Layer 4 of a small transformer language model trained on English Wikipedia (8 layers, counted from 0, width 64).
A neuron's activation on a vector x is SiLU(gate . x) times (in . x), where the dot is the dot product.
The model reads these tokens: "s" "or" "i" "o" " |" " A" "t" "l" "é" "t" "ic" "o" " " "G" "r" "a" "u" " |" " " "F" "re" "e"

The vector x that enters this layer's MLP at each token. A number n stands for (n - 128) times 0.031.
0 "s": 195, 91, 107, 127, 113, 159, 157, 88, 141, 137, 142, 168, 165, 116, 112, 119, 133, 166, 102, 156, 143, 151, 138, 122, 105, 74, 120, 126, 201, 128, 56, 157, 119, 45, 134, 171, 97, 82, 102, 163, 121, 143, 110, 138, 136, 132, 131, 139, 106, 146, 150, 116, 119, 158, 178, 118, 190, 183, 163, 163, 107, 137, 133, 131
1 "or": 148, 166, 106, 168, 115, 148, 131, 121, 101, 202, 127, 128, 148, 140, 148, 146, 160, 160, 152, 87, 169, 210, 121, 135, 134, 69, 131, 144, 195, 142, 64, 138, 155, 72, 153, 137, 148, 130, 175, 132, 162, 124, 104, 157, 118, 113, 108, 132, 108, 194, 131, 93, 178, 73, 202, 90, 118, 172, 153, 184, 182, 120, 130, 123
2 "i": 119, 146, 138, 135, 118, 82, 78, 200, 208, 151, 134, 106, 177, 153, 80, 139, 105, 191, 126, 199, 72, 157, 104, 69, 123, 141, 194, 97, 136, 110, 92, 129, 83, 135, 135, 175, 137, 51, 120, 98, 147, 136, 150, 165, 114, 92, 76, 103, 124, 138, 147, 111, 162, 132, 132, 167, 167, 138, 137, 83, 176, 128, 146, 133
3 "o": 128, 132, 120, 107, 116, 77, 71, 92, 154, 201, 109, 123, 135, 164, 144, 121, 126, 149, 147, 149, 126, 142, 72, 130, 68, 104, 138, 145, 150, 127, 109, 31, 134, 53, 170, 161, 116, 105, 45, 129, 157, 179, 138, 118, 117, 184, 69, 118, 125, 148, 160, 134, 166, 92, 98, 173, 141, 170, 129, 109, 162, 83, 115, 165
4 " |": 147, 138, 134, 130, 109, 136, 157, 127, 131, 224, 121, 57, 138, 120, 130, 120, 140, 122, 159, 158, 149, 130, 141, 159, 152, 123, 136, 127, 116, 81, 129, 148, 144, 68, 111, 145, 110, 111, 134, 128, 134, 136, 101, 80, 135, 158, 153, 148, 130, 131, 155, 112, 79, 109, 142, 122, 74, 160, 131, 115, 151, 111, 145, 168
5 " A": 120, 172, 153, 147, 174, 94, 95, 158, 118, 138, 136, 102, 109, 114, 133, 120, 117, 128, 122, 98, 81, 168, 72, 116, 129, 103, 140, 159, 88, 105, 176, 125, 116, 42, 98, 140, 127, 154, 150, 128, 100, 146, 101, 103, 132, 195, 141, 111, 81, 166, 118, 59, 105, 142, 92, 130, 99, 151, 180, 97, 143, 122, 136, 160
6 "t": 179, 135, 127, 131, 161, 153, 128, 100, 138, 122, 96, 81, 147, 138, 112, 98, 89, 171, 153, 82, 110, 138, 112, 158, 133, 190, 159, 168, 78, 159, 145, 128, 103, 112, 147, 125, 100, 147, 171, 129, 160, 113, 163, 93, 94, 87, 206, 158, 106, 51, 126, 70, 137, 141, 103, 117, 96, 165, 139, 106, 69, 140, 162, 148
7 "l": 138, 120, 75, 88, 135, 117, 156, 146, 141, 46, 176, 142, 133, 109, 189, 86, 113, 94, 106, 149, 137, 138, 79, 38, 139, 156, 82, 195, 150, 85, 153, 114, 130, 140, 113, 106, 125, 116, 96, 116, 112, 152, 164, 160, 134, 94, 130, 182, 100, 78, 124, 84, 168, 146, 204, 117, 93, 111, 106, 92, 161, 127, 143, 106
8 "é": 143, 182, 102, 95, 82, 165, 95, 127, 137, 87, 107, 109, 124, 97, 112, 94, 93, 80, 153, 126, 136, 196, 89, 76, 81, 174, 101, 125, 154, 167, 148, 167, 60, 69, 202, 84, 131, 191, 166, 108, 112, 150, 105, 134, 147, 100, 140, 112, 125, 101, 124, 96, 157, 91, 148, 158, 104, 123, 91, 28, 93, 90, 89, 122
9 "t": 180, 93, 101, 130, 133, 166, 121, 132, 165, 119, 105, 118, 135, 116, 100, 151, 110, 174, 78, 83, 130, 153, 149, 132, 102, 155, 128, 149, 145, 53, 100, 200, 109, 58, 136, 117, 95, 179, 84, 158, 111, 166, 139, 142, 120, 89, 90, 161, 94, 142, 109, 110, 147, 150, 210, 177, 146, 160, 91, 86, 58, 107, 111, 71
10 "ic": 168, 83, 49, 173, 132, 83, 117, 133, 101, 103, 72, 122, 147, 126, 108, 148, 144, 163, 150, 113, 144, 187, 44, 100, 114, 145, 121, 131, 133, 94, 60, 127, 128, 98, 168, 193, 129, 111, 101, 128, 87, 173, 169, 130, 73, 75, 97, 101, 140, 120, 116, 121, 172, 148, 118, 164, 115, 164, 74, 109, 146, 102, 124, 150
11 "o": 129, 133, 90, 101, 78, 77, 100, 101, 162, 177, 96, 122, 122, 164, 148, 123, 115, 159, 145, 127, 141, 199, 106, 97, 81, 111, 145, 124, 171, 114, 106, 76, 146, 32, 170, 134, 134, 65, 111, 112, 96, 164, 157, 122, 81, 131, 106, 111, 120, 116, 146, 147, 174, 112, 99, 167, 166, 167, 119, 120, 148, 98, 126, 170
12 " ": 112, 121, 133, 131, 113, 145, 136, 152, 132, 171, 103, 235, 127, 138, 125, 121, 129, 136, 151, 137, 148, 159, 105, 143, 123, 147, 134, 109, 127, 121, 109, 150, 106, 75, 189, 164, 131, 136, 137, 121, 116, 152, 116, 125, 120, 116, 142, 137, 99, 116, 139, 108, 114, 129, 99, 153, 117, 136, 106, 96, 126, 120, 129, 99
13 "G": 124, 123, 118, 180, 95, 96, 145, 118, 86, 179, 132, 124, 149, 118, 142, 103, 124, 128, 141, 153, 98, 153, 96, 134, 101, 115, 75, 144, 74, 139, 157, 165, 128, 7, 114, 143, 151, 167, 104, 119, 96, 133, 125, 157, 80, 163, 99, 120, 85, 149, 100, 106, 105, 186, 73, 140, 80, 127, 128, 102, 104, 139, 126, 126
14 "r": 144, 97, 105, 77, 176, 81, 128, 112, 72, 160, 180, 104, 111, 124, 143, 138, 170, 118, 155, 120, 135, 98, 86, 68, 162, 170, 133, 116, 82, 119, 138, 142, 113, 77, 120, 103, 117, 119, 149, 97, 89, 149, 140, 163, 154, 76, 139, 221, 125, 110, 110, 92, 141, 86, 126, 131, 149, 165, 82, 172, 108, 207, 130, 126
15 "a": 67, 134, 146, 120, 141, 172, 90, 117, 199, 120, 165, 119, 141, 123, 119, 119, 141, 108, 55, 116, 154, 144, 81, 136, 157, 184, 155, 101, 133, 68, 146, 119, 145, 49, 103, 116, 116, 135, 120, 95, 143, 144, 114, 171, 137, 133, 132, 147, 160, 135, 123, 85, 120, 72, 77, 152, 181, 142, 156, 150, 117, 99, 152, 168
16 "u": 111, 151, 152, 122, 129, 184, 137, 144, 160, 157, 167, 96, 105, 105, 108, 101, 148, 82, 167, 139, 49, 142, 110, 124, 177, 179, 142, 141, 164, 101, 163, 102, 139, 72, 98, 193, 108, 72, 113, 94, 172, 148, 109, 135, 144, 117, 118, 159, 167, 133, 107, 109, 194, 83, 67, 113, 125, 137, 135, 141, 135, 112, 200, 100
17 " |": 142, 145, 118, 122, 110, 142, 169, 133, 138, 212, 116, 57, 132, 123, 120, 139, 135, 120, 152, 161, 157, 128, 147, 170, 161, 129, 135, 107, 106, 91, 146, 135, 141, 76, 112, 143, 107, 116, 127, 122, 127, 143, 100, 70, 135, 132, 155, 133, 121, 118, 152, 113, 79, 109, 143, 119, 83, 148, 119, 106, 141, 126, 153, 169
18 " ": 116, 130, 154, 136, 119, 145, 132, 144, 132, 147, 114, 239, 111, 129, 134, 112, 113, 128, 162, 140, 152, 150, 100, 144, 145, 136, 130, 118, 114, 107, 114, 145, 116, 88, 168, 145, 136, 146, 142, 132, 116, 125, 115, 116, 119, 116, 163, 129, 103, 117, 146, 107, 114, 124, 96, 149, 109, 130, 92, 123, 124, 137, 138, 107
19 "F": 129, 149, 115, 141, 122, 80, 165, 92, 139, 140, 137, 126, 124, 147, 141, 85, 121, 101, 140, 113, 55, 157, 85, 152, 124, 118, 100, 115, 48, 115, 134, 153, 120, 22, 79, 142, 149, 193, 93, 112, 104, 112, 91, 151, 123, 145, 148, 147, 94, 183, 114, 101, 146, 177, 101, 140, 53, 118, 124, 151, 150, 119, 148, 137
20 "re": 120, 50, 115, 134, 125, 163, 87, 130, 158, 122, 118, 139, 121, 79, 115, 111, 120, 73, 129, 135, 99, 150, 149, 150, 154, 130, 74, 137, 89, 138, 138, 125, 77, 76, 128, 119, 129, 107, 178, 142, 135, 199, 113, 163, 114, 66, 108, 122, 40, 178, 127, 67, 120, 144, 143, 92, 126, 132, 130, 193, 71, 144, 196, 167
21 "e": 138, 70, 126, 79, 119, 120, 95, 183, 109, 100, 120, 147, 97, 107, 104, 84, 154, 134, 111, 111, 119, 131, 106, 121, 167, 110, 85, 157, 128, 125, 194, 143, 173, 115, 150, 196, 99, 103, 122, 89, 138, 141, 130, 166, 92, 147, 186, 100, 113, 95, 156, 99, 150, 128, 109, 137, 106, 164, 91, 75, 83, 99, 183, 206

Each question shows the input weights of one neuron of the MLP. A number n stands for (n - 128) times 0.0052.

n38 gate: 71, 113, 88, 88, 177, 54, 122, 127, 102, 88, 125, 129, 117, 117, 165, 85, 158, 182, 173, 116, 136, 74, 128, 129, 118, 90, 89, 161, 100, 78, 101, 173, 133, 161, 93, 160, 117, 168, 165, 116, 154, 116, 135, 110, 136, 96, 100, 110, 178, 122, 156, 119, 159, 122, 114, 82, 78, 96, 135, 147, 152, 109, 104, 129
n38 in: 163, 140, 121, 122, 129, 82, 138, 137, 108, 95, 102, 124, 165, 101, 122, 152, 149, 118, 141, 187, 131, 155, 153, 101, 144, 125, 109, 183, 105, 189, 110, 163, 128, 145, 179, 168, 67, 90, 192, 93, 91, 149, 129, 127, 164, 138, 135, 154, 136, 87, 111, 144, 122, 135, 163, 143, 157, 111, 131, 123, 184, 111, 183, 136
On which token does it fire most, and how strongly? 7 "l", at about 2.2

n104 gate: 110, 173, 139, 149, 165, 132, 142, 138, 79, 96, 95, 133, 129, 69, 138, 134, 69, 125, 121, 88, 175, 143, 134, 169, 95, 141, 130, 151, 85, 114, 77, 113, 82, 168, 93, 163, 149, 146, 175, 119, 159, 102, 126, 119, 103, 152, 95, 136, 165, 144, 144, 141, 117, 174, 86, 69, 125, 151, 98, 145, 102, 109, 157, 129
n104 in: 144, 162, 100, 151, 152, 158, 100, 100, 133, 122, 150, 104, 87, 171, 119, 119, 123, 176, 116, 79, 104, 122, 150, 164, 108, 181, 162, 156, 92, 86, 108, 135, 156, 169, 164, 130, 137, 136, 121, 109, 168, 135, 115, 33, 112, 117, 95, 144, 115, 140, 109, 147, 137, 97, 173, 137, 130, 130, 78, 62, 132, 146, 167, 137
It fires most on token 6 "t"

n61 gate: 119, 122, 162, 124, 140, 107, 163, 154, 123, 142, 156, 86, 160, 159, 96, 139, 33, 111, 91, 158, 175, 106, 148, 157, 124, 149, 80, 108, 180, 163, 124, 114, 125, 146, 116, 87, 98, 87, 187, 76, 131, 149, 165, 136, 101, 160, 146, 157, 139, 161, 90, 142, 114, 153, 149, 198, 96, 106, 100, 151, 157, 160, 114, 165
n61 in: 85, 139, 145, 161, 124, 138, 151, 172, 106, 115, 121, 106, 103, 116, 139, 124, 196, 92, 114, 135, 192, 92, 136, 105, 156, 97, 103, 112, 107, 173, 126, 81, 145, 78, 115, 134, 145, 147, 130, 68, 145, 120, 127, 119, 162, 149, 108, 151, 137, 80, 140, 87, 85, 69, 149, 167, 103, 115, 88, 147, 118, 146, 112, 110
It fires most on token 17 " |"

n79 gate: 76, 138, 155, 151, 161, 109, 132, 177, 96, 155, 148, 193, 100, 177, 114, 157, 129, 90, 140, 104, 161, 170, 103, 100, 133, 111, 139, 93, 118, 114, 73, 118, 136, 140, 138, 132, 126, 123, 131, 108, 90, 143, 146, 73, 143, 131, 152, 99, 114, 148, 87, 150, 139, 115, 132, 145, 105, 154, 131, 134, 182, 115, 109, 114
n79 in: 153, 162, 148, 97, 108, 161, 103, 103, 84, 121, 138, 90, 150, 89, 149, 163, 166, 139, 137, 150, 96, 107, 126, 88, 95, 135, 132, 144, 136, 111, 169, 122, 139, 108, 103, 95, 144, 148, 156, 139, 122, 173, 124, 152, 183, 151, 100, 148, 148, 173, 169, 127, 105, 144, 188, 173, 145, 145, 120, 143, 177, 157, 170, 135
It fires most on token 1 "or"

n0 gate: 90, 177, 158, 108, 69, 93, 115, 160, 155, 162, 125, 76, 126, 109, 111, 150, 122, 127, 130, 123, 167, 99, 165, 111, 97, 122, 134, 161, 105, 113, 72, 121, 103, 131, 111, 60, 102, 165, 126, 135, 129, 92, 110, 125, 72, 145, 104, 147, 145, 128, 118, 150, 154, 101, 120, 167, 190, 107, 144, 104, 166, 156, 80, 94
n0 in: 153, 136, 66, 137, 90, 152, 90, 104, 120, 164, 124, 158, 150, 144, 108, 88, 142, 146, 139, 189, 93, 132, 126, 144, 109, 202, 107, 140, 179, 127, 136, 164, 184, 168, 86, 125, 154, 126, 141, 140, 160, 140, 90, 90, 133, 131, 138, 128, 144, 155, 121, 143, 159, 139, 85, 119, 114, 153, 113, 84, 117, 94, 136, 187
It fires most on token 3 "o"

n3 gate: 81, 88, 143, 124, 92, 170, 171, 147, 190, 94, 227, 136, 61, 162, 85, 152, 179, 91, 153, 151, 129, 128, 167, 127, 126, 69, 151, 130, 124, 152, 124, 95, 103, 150, 100, 139, 160, 108, 91, 132, 95, 109, 119, 97, 132, 120, 209, 109, 179, 114, 105, 142, 141, 119, 156, 164, 91, 113, 75, 155, 92, 102, 132, 128
n3 in: 151, 78, 139, 113, 177, 163, 194, 116, 72, 166, 123, 182, 66, 136, 123, 116, 163, 100, 114, 140, 139, 126, 165, 146, 106, 90, 117, 116, 162, 186, 143, 161, 155, 114, 198, 143, 86, 105, 154, 119, 145, 156, 114, 126, 176, 147, 119, 148, 109, 125, 120, 133, 185, 49, 136, 109, 83, 131, 139, 115, 150, 155, 139, 151
It fires most on token 16 "u"

n31 gate: 151, 72, 131, 102, 118, 122, 160, 165, 86, 117, 130, 111, 66, 121, 117, 95, 99, 89, 102, 90, 139, 120, 138, 147, 169, 141, 124, 134, 176, 115, 136, 133, 150, 90, 111, 92, 110, 117, 71, 170, 64, 139, 114, 150, 88, 101, 121, 154, 187, 146, 101, 167, 176, 90, 58, 151, 169, 141, 136, 111, 166, 114, 95, 104
n31 in: 98, 117, 80, 132, 110, 132, 151, 158, 109, 157, 104, 78, 153, 153, 111, 160, 126, 165, 130, 105, 177, 150, 163, 132, 143, 129, 162, 155, 124, 144, 137, 95, 164, 79, 136, 143, 119, 121, 145, 85, 107, 86, 113, 130, 152, 157, 136, 124, 181, 67, 165, 101, 98, 102, 122, 79, 108, 167, 149, 80, 134, 158, 81, 131
Its two highest activations, in order, are on tokens 11 "o", 20 "re"

n24 gate: 125, 157, 154, 139, 130, 170, 70, 68, 138, 88, 120, 107, 92, 73, 177, 149, 131, 113, 125, 125, 143, 154, 154, 156, 60, 167, 106, 129, 88, 147, 141, 80, 133, 156, 73, 116, 197, 108, 86, 130, 81, 135, 149, 120, 109, 140, 124, 131, 124, 108, 109, 163, 108, 136, 153, 134, 156, 166, 120, 133, 64, 135, 116, 135
n24 in: 115, 160, 140, 109, 145, 144, 164, 119, 127, 118, 137, 142, 114, 156, 162, 89, 161, 102, 102, 168, 157, 97, 137, 111, 109, 90, 49, 164, 139, 137, 113, 159, 117, 136, 104, 68, 108, 168, 92, 108, 153, 160, 120, 107, 120, 186, 111, 138, 101, 127, 159, 96, 148, 202, 155, 149, 115, 177, 120, 112, 116, 136, 114, 164
On which token does it fire most, and how strongly? 16 "u", at about 0.63

n42 gate: 135, 68, 135, 91, 123, 43, 100, 214, 135, 113, 120, 106, 87, 143, 120, 161, 134, 128, 155, 145, 122, 103, 121, 143, 115, 119, 135, 95, 124, 146, 152, 175, 152, 123, 143, 114, 182, 157, 164, 99, 123, 130, 146, 161, 169, 92, 133, 160, 117, 154, 81, 149, 99, 154, 136, 138, 179, 144, 113, 197, 83, 145, 80, 151
n42 in: 146, 118, 128, 156, 170, 116, 105, 126, 128, 123, 171, 117, 164, 123, 135, 120, 158, 160, 120, 126, 134, 153, 91, 78, 143, 45, 189, 178, 110, 192, 129, 120, 115, 115, 116, 165, 151, 133, 180, 160, 129, 111, 143, 171, 167, 107, 161, 122, 126, 147, 138, 149, 68, 126, 122, 107, 141, 80, 116, 161, 121, 144, 159, 115
It fires most on token 14 "r"

n159 gate: 89, 100, 123, 105, 147, 120, 108, 121, 67, 137, 115, 119, 179, 139, 105, 112, 133, 159, 162, 86, 121, 54, 133, 82, 175, 176, 126, 81, 139, 178, 83, 111, 78, 131, 137, 101, 110, 48, 161, 104, 137, 163, 160, 132, 125, 121, 165, 134, 210, 132, 135, 134, 113, 158, 99, 127, 97, 122, 150, 142, 101, 184, 157, 132
n159 in: 130, 151, 120, 111, 125, 101, 196, 188, 142, 163, 146, 136, 137, 138, 166, 120, 134, 171, 105, 122, 106, 117, 134, 97, 137, 94, 95, 164, 126, 196, 115, 191, 101, 125, 97, 203, 104, 133, 125, 166, 141, 94, 137, 127, 124, 154, 112, 149, 137, 136, 139, 103, 129, 151, 106, 191, 133, 160, 113, 166, 114, 138, 161, 135
It fires most on token 14 "r"

n33 gate: 148, 146, 139, 112, 140, 107, 135, 139, 158, 135, 155, 98, 91, 139, 140, 139, 76, 94, 83, 131, 121, 150, 120, 66, 61, 122, 101, 159, 126, 180, 120, 98, 176, 130, 69, 131, 109, 176, 150, 147, 120, 161, 81, 140, 111, 208, 149, 81, 159, 132, 78, 175, 134, 129, 104, 137, 95, 54, 148, 137, 150, 144, 140, 163
n33 in: 164, 153, 159, 105, 162, 138, 92, 133, 91, 131, 79, 108, 112, 83, 119, 126, 176, 115, 131, 93, 105, 132, 160, 100, 107, 143, 162, 157, 159, 143, 155, 119, 115, 124, 127, 87, 107, 139, 145, 51, 116, 81, 105, 167, 119, 190, 138, 141, 128, 129, 118, 130, 153, 161, 108, 101, 118, 100, 153, 172, 51, 78, 157, 125
It fires most on token 5 " A"

n80 gate: 87, 94, 91, 147, 144, 139, 134, 157, 92, 90, 137, 142, 90, 47, 121, 144, 149, 72, 183, 115, 127, 117, 182, 99, 121, 134, 61, 86, 144, 149, 137, 119, 95, 159, 130, 104, 165, 128, 127, 64, 140, 161, 145, 139, 96, 133, 137, 161, 114, 143, 121, 161, 147, 203, 140, 78, 76, 69, 116, 136, 142, 130, 121, 130
n80 in: 155, 112, 115, 190, 149, 101, 122, 125, 104, 167, 165, 162, 149, 157, 196, 52, 144, 53, 120, 137, 112, 144, 156, 129, 128, 111, 97, 92, 103, 150, 115, 143, 126, 193, 139, 148, 172, 148, 132, 108, 93, 149, 137, 177, 123, 143, 123, 160, 108, 115, 137, 125, 90, 154, 112, 149, 145, 78, 81, 132, 90, 140, 100, 140
On which three tokens does it fire most, strongest first? 20 "re", 7 "l", 13 "G"

n144 gate: 158, 83, 85, 178, 104, 107, 116, 170, 143, 88, 153, 79, 104, 138, 85, 205, 113, 129, 173, 178, 126, 146, 109, 94, 153, 146, 104, 82, 133, 111, 130, 145, 86, 142, 134, 134, 191, 115, 140, 148, 98, 143, 149, 136, 96, 128, 109, 155, 142, 135, 95, 139, 102, 140, 161, 187, 165, 88, 135, 185, 120, 111, 85, 133
n144 in: 160, 112, 108, 136, 106, 103, 146, 166, 123, 63, 149, 126, 148, 100, 84, 154, 118, 101, 138, 145, 98, 98, 95, 121, 115, 79, 121, 84, 139, 113, 134, 169, 101, 143, 102, 172, 125, 179, 121, 166, 119, 113, 122, 109, 156, 145, 168, 92, 110, 150, 117, 120, 106, 142, 148, 134, 129, 60, 112, 155, 123, 136, 156, 108
On which token does it fire most, and how strongly? 3 "o", at about 0.87

n88 gate: 130, 109, 150, 135, 150, 199, 174, 95, 108, 140, 119, 117, 142, 113, 135, 92, 147, 162, 119, 94, 197, 135, 205, 119, 147, 112, 147, 101, 124, 86, 123, 121, 104, 133, 121, 119, 163, 106, 117, 100, 139, 127, 125, 140, 177, 99, 163, 120, 145, 122, 101, 124, 91, 140, 133, 99, 133, 110, 174, 88, 46, 91, 112, 71
n88 in: 104, 119, 143, 132, 107, 161, 112, 140, 143, 95, 107, 149, 128, 98, 112, 161, 120, 99, 202, 133, 136, 76, 139, 110, 132, 151, 146, 178, 115, 115, 119, 148, 99, 94, 153, 116, 81, 170, 176, 161, 143, 102, 89, 148, 185, 155, 109, 140, 109, 138, 124, 144, 140, 78, 115, 128, 145, 192, 128, 121, 120, 117, 122, 195
It fires most on token 9 "t"

n1 gate: 109, 128, 122, 126, 167, 88, 105, 175, 155, 132, 201, 132, 125, 140, 149, 145, 123, 83, 109, 150, 117, 126, 130, 100, 114, 114, 101, 126, 142, 109, 113, 85, 156, 140, 159, 136, 66, 108, 144, 103, 106, 116, 113, 117, 108, 164, 183, 89, 138, 146, 95, 160, 105, 118, 180, 203, 100, 110, 118, 165, 106, 133, 132, 130
n1 in: 141, 175, 141, 171, 142, 123, 115, 114, 139, 128, 139, 125, 138, 135, 150, 155, 86, 70, 170, 171, 148, 113, 113, 137, 141, 175, 99, 75, 98, 89, 137, 162, 196, 159, 93, 93, 173, 140, 176, 162, 107, 116, 104, 127, 121, 94, 160, 152, 120, 149, 69, 121, 111, 126, 120, 181, 138, 170, 79, 154, 127, 138, 141, 123
It fires most on token 0 "s"

n158 gate: 115, 133, 67, 122, 114, 155, 145, 146, 157, 134, 156, 132, 99, 133, 161, 136, 195, 86, 134, 165, 143, 147, 103, 130, 122, 88, 181, 183, 132, 144, 94, 131, 146, 140, 86, 121, 149, 85, 157, 113, 100, 166, 145, 122, 103, 167, 97, 122, 111, 113, 119, 196, 115, 70, 165, 153, 169, 156, 139, 158, 132, 136, 138, 115
n158 in: 123, 122, 107, 161, 100, 165, 141, 165, 153, 91, 149, 167, 113, 173, 93, 132, 70, 132, 95, 155, 104, 117, 120, 163, 120, 131, 123, 107, 111, 144, 163, 142, 162, 104, 168, 105, 108, 115, 96, 132, 186, 143, 34, 101, 162, 162, 63, 127, 154, 83, 117, 128, 123, 145, 148, 128, 142, 114, 128, 158, 113, 114, 133, 80
It fires most on token 0 "s"

n50 gate: 176, 152, 113, 169, 151, 146, 154, 70, 86, 103, 111, 171, 120, 184, 118, 126, 136, 91, 95, 145, 104, 116, 105, 173, 97, 130, 135, 191, 109, 136, 107, 131, 109, 175, 153, 128, 173, 120, 134, 129, 99, 108, 85, 118, 176, 190, 112, 89, 153, 106, 149, 160, 100, 166, 149, 111, 98, 190, 117, 183, 119, 120, 126, 135
n50 in: 144, 111, 133, 144, 77, 60, 149, 96, 141, 127, 65, 153, 129, 159, 128, 153, 123, 70, 118, 140, 102, 127, 94, 103, 120, 126, 92, 114, 163, 126, 136, 119, 127, 169, 181, 83, 166, 107, 105, 134, 123, 93, 106, 172, 179, 122, 125, 106, 104, 135, 160, 141, 166, 85, 130, 139, 180, 116, 103, 122, 113, 116, 64, 160
It fires most on token 17 " |"

n171 gate: 120, 80, 138, 179, 195, 156, 76, 77, 91, 29, 114, 58, 107, 153, 76, 161, 155, 68, 113, 103, 163, 141, 139, 109, 175, 130, 70, 44, 118, 150, 190, 145, 112, 206, 121, 140, 103, 131, 136, 120, 127, 134, 137, 117, 102, 155, 153, 101, 147, 125, 179, 133, 170, 143, 117, 99, 131, 121, 142, 146, 183, 131, 124, 157
n171 in: 85, 189, 167, 120, 157, 64, 106, 117, 99, 126, 147, 138, 139, 153, 150, 160, 144, 121, 151, 181, 92, 126, 167, 197, 123, 89, 99, 112, 137, 85, 107, 171, 137, 130, 84, 100, 169, 130, 138, 153, 105, 130, 76, 172, 77, 155, 73, 153, 109, 137, 126, 146, 150, 133, 135, 114, 165, 152, 76, 152, 148, 127, 139, 149
It fires most on token 8 "é"

n112 gate: 78, 130, 130, 143, 113, 146, 128, 108, 186, 130, 161, 93, 114, 143, 121, 130, 110, 117, 107, 29, 156, 103, 130, 143, 149, 123, 113, 116, 138, 108, 64, 182, 108, 101, 120, 95, 101, 104, 142, 117, 163, 120, 101, 140, 143, 131, 185, 115, 188, 129, 121, 155, 216, 113, 169, 107, 153, 96, 142, 102, 117, 147, 83, 126
n112 in: 137, 191, 128, 118, 63, 93, 115, 129, 115, 139, 140, 157, 118, 146, 115, 141, 169, 100, 164, 99, 67, 84, 114, 42, 148, 140, 87, 138, 94, 86, 124, 107, 161, 113, 132, 164, 143, 140, 76, 138, 117, 80, 78, 97, 155, 135, 134, 139, 141, 101, 97, 131, 121, 145, 110, 134, 129, 112, 72, 131, 137, 97, 82, 77
On which token does it fire most, and how strongly? 20 "re", at about 0.93

n110 gate: 119, 106, 130, 111, 127, 145, 186, 107, 141, 88, 152, 122, 102, 118, 123, 201, 122, 108, 143, 113, 131, 136, 192, 74, 155, 129, 192, 101, 64, 177, 156, 119, 96, 143, 67, 114, 70, 170, 148, 116, 76, 152, 148, 171, 163, 120, 139, 128, 143, 110, 137, 178, 78, 113, 126, 121, 148, 103, 112, 98, 139, 209, 160, 170
n110 in: 104, 167, 142, 98, 100, 64, 71, 132, 190, 130, 151, 104, 134, 83, 112, 138, 221, 209, 125, 129, 112, 125, 110, 124, 100, 96, 135, 155, 170, 75, 115, 161, 139, 98, 178, 108, 143, 106, 160, 140, 106, 117, 148, 99, 124, 92, 133, 123, 141, 153, 141, 118, 118, 125, 156, 100, 120, 94, 94, 80, 114, 107, 151, 102
It fires most on token 19 "F"

n137 gate: 81, 79, 121, 157, 89, 117, 178, 171, 173, 111, 199, 150, 185, 134, 137, 141, 117, 104, 135, 138, 96, 91, 117, 150, 138, 131, 126, 147, 134, 78, 121, 108, 131, 113, 155, 78, 125, 120, 154, 118, 183, 80, 146, 136, 110, 86, 91, 150, 182, 115, 70, 184, 128, 105, 134, 89, 99, 120, 177, 131, 141, 56, 150, 140
n137 in: 122, 126, 93, 116, 131, 193, 100, 102, 187, 176, 125, 99, 127, 62, 128, 119, 118, 110, 140, 133, 102, 96, 107, 179, 157, 113, 170, 165, 131, 100, 159, 113, 176, 99, 106, 149, 81, 122, 67, 115, 97, 141, 123, 129, 132, 149, 110, 113, 119, 95, 153, 135, 97, 145, 89, 95, 101, 64, 185, 162, 100, 166, 95, 134
On which token does it fire most, and how strongly? 16 "u", at about 4.9

n153 gate: 47, 110, 99, 112, 156, 114, 137, 121, 186, 130, 153, 158, 162, 116, 154, 109, 113, 97, 177, 140, 138, 123, 128, 132, 81, 85, 111, 134, 120, 164, 74, 156, 109, 181, 70, 128, 109, 79, 135, 89, 63, 156, 167, 134, 129, 155, 94, 84, 116, 107, 76, 122, 166, 108, 83, 157, 179, 105, 141, 117, 105, 123, 149, 122
n153 in: 78, 164, 126, 118, 122, 123, 129, 113, 80, 122, 148, 156, 173, 167, 107, 99, 148, 141, 149, 103, 137, 112, 113, 147, 83, 167, 112, 99, 130, 154, 108, 131, 127, 168, 138, 133, 144, 75, 149, 82, 106, 188, 146, 151, 150, 87, 167, 135, 146, 142, 99, 107, 135, 104, 86, 84, 178, 95, 126, 152, 121, 81, 113, 152
On which token does it fire most, and how strongly? 9 "t", at about 0.74

n9 gate: 141, 113, 107, 160, 137, 113, 151, 120, 139, 111, 126, 109, 136, 123, 103, 127, 98, 141, 144, 55, 128, 115, 154, 113, 147, 83, 176, 128, 151, 128, 112, 100, 182, 88, 111, 96, 167, 123, 142, 69, 91, 60, 174, 177, 117, 143, 107, 140, 115, 131, 95, 156, 128, 114, 137, 107, 161, 127, 153, 118, 54, 110, 120, 100
n9 in: 169, 128, 103, 73, 131, 112, 166, 92, 126, 128, 118, 124, 128, 88, 143, 181, 148, 146, 131, 81, 133, 94, 89, 118, 41, 88, 153, 112, 103, 130, 114, 152, 124, 132, 88, 137, 108, 141, 146, 125, 110, 119, 163, 120, 119, 179, 67, 177, 128, 112, 106, 137, 154, 143, 88, 141, 143, 122, 114, 143, 69, 114, 102, 82
It fires most on token 9 "t"

n94 gate: 171, 51, 128, 112, 168, 130, 178, 97, 136, 69, 139, 88, 150, 134, 133, 141, 84, 92, 185, 140, 173, 131, 132, 107, 106, 128, 125, 136, 155, 102, 107, 147, 139, 137, 139, 70, 177, 135, 148, 70, 137, 110, 113, 173, 94, 82, 143, 119, 98, 122, 144, 138, 109, 195, 166, 144, 82, 145, 150, 125, 108, 119, 158, 150
n94 in: 138, 140, 86, 155, 106, 123, 115, 146, 133, 96, 113, 116, 122, 87, 151, 95, 122, 146, 96, 156, 143, 120, 113, 180, 105, 129, 136, 132, 89, 144, 113, 55, 57, 173, 172, 106, 103, 85, 136, 112, 173, 182, 192, 126, 148, 99, 107, 102, 125, 128, 148, 132, 165, 101, 138, 176, 108, 132, 127, 169, 122, 182, 158, 146
On which token does it fire most, and how strongly? 20 "re", at about 4

n66 gate: 125, 121, 105, 129, 143, 113, 95, 82, 139, 131, 214, 148, 114, 117, 137, 86, 120, 145, 132, 117, 124, 105, 137, 169, 145, 114, 121, 175, 85, 106, 165, 142, 99, 126, 131, 118, 136, 62, 136, 102, 156, 141, 142, 108, 72, 127, 124, 100, 136, 192, 161, 160, 78, 103, 73, 162, 83, 105, 160, 149, 98, 102, 126, 175
n66 in: 110, 117, 165, 69, 178, 116, 132, 171, 163, 132, 91, 112, 191, 84, 154, 132, 147, 144, 88, 176, 78, 78, 148, 193, 160, 91, 125, 144, 125, 134, 159, 112, 137, 93, 166, 117, 111, 96, 133, 80, 95, 138, 155, 114, 91, 142, 157, 128, 159, 165, 84, 139, 176, 126, 104, 150, 144, 95, 161, 115, 108, 152, 110, 122
On which three tokens does it fire most, strongest first? 21 "e", 15 "a", 5 " A"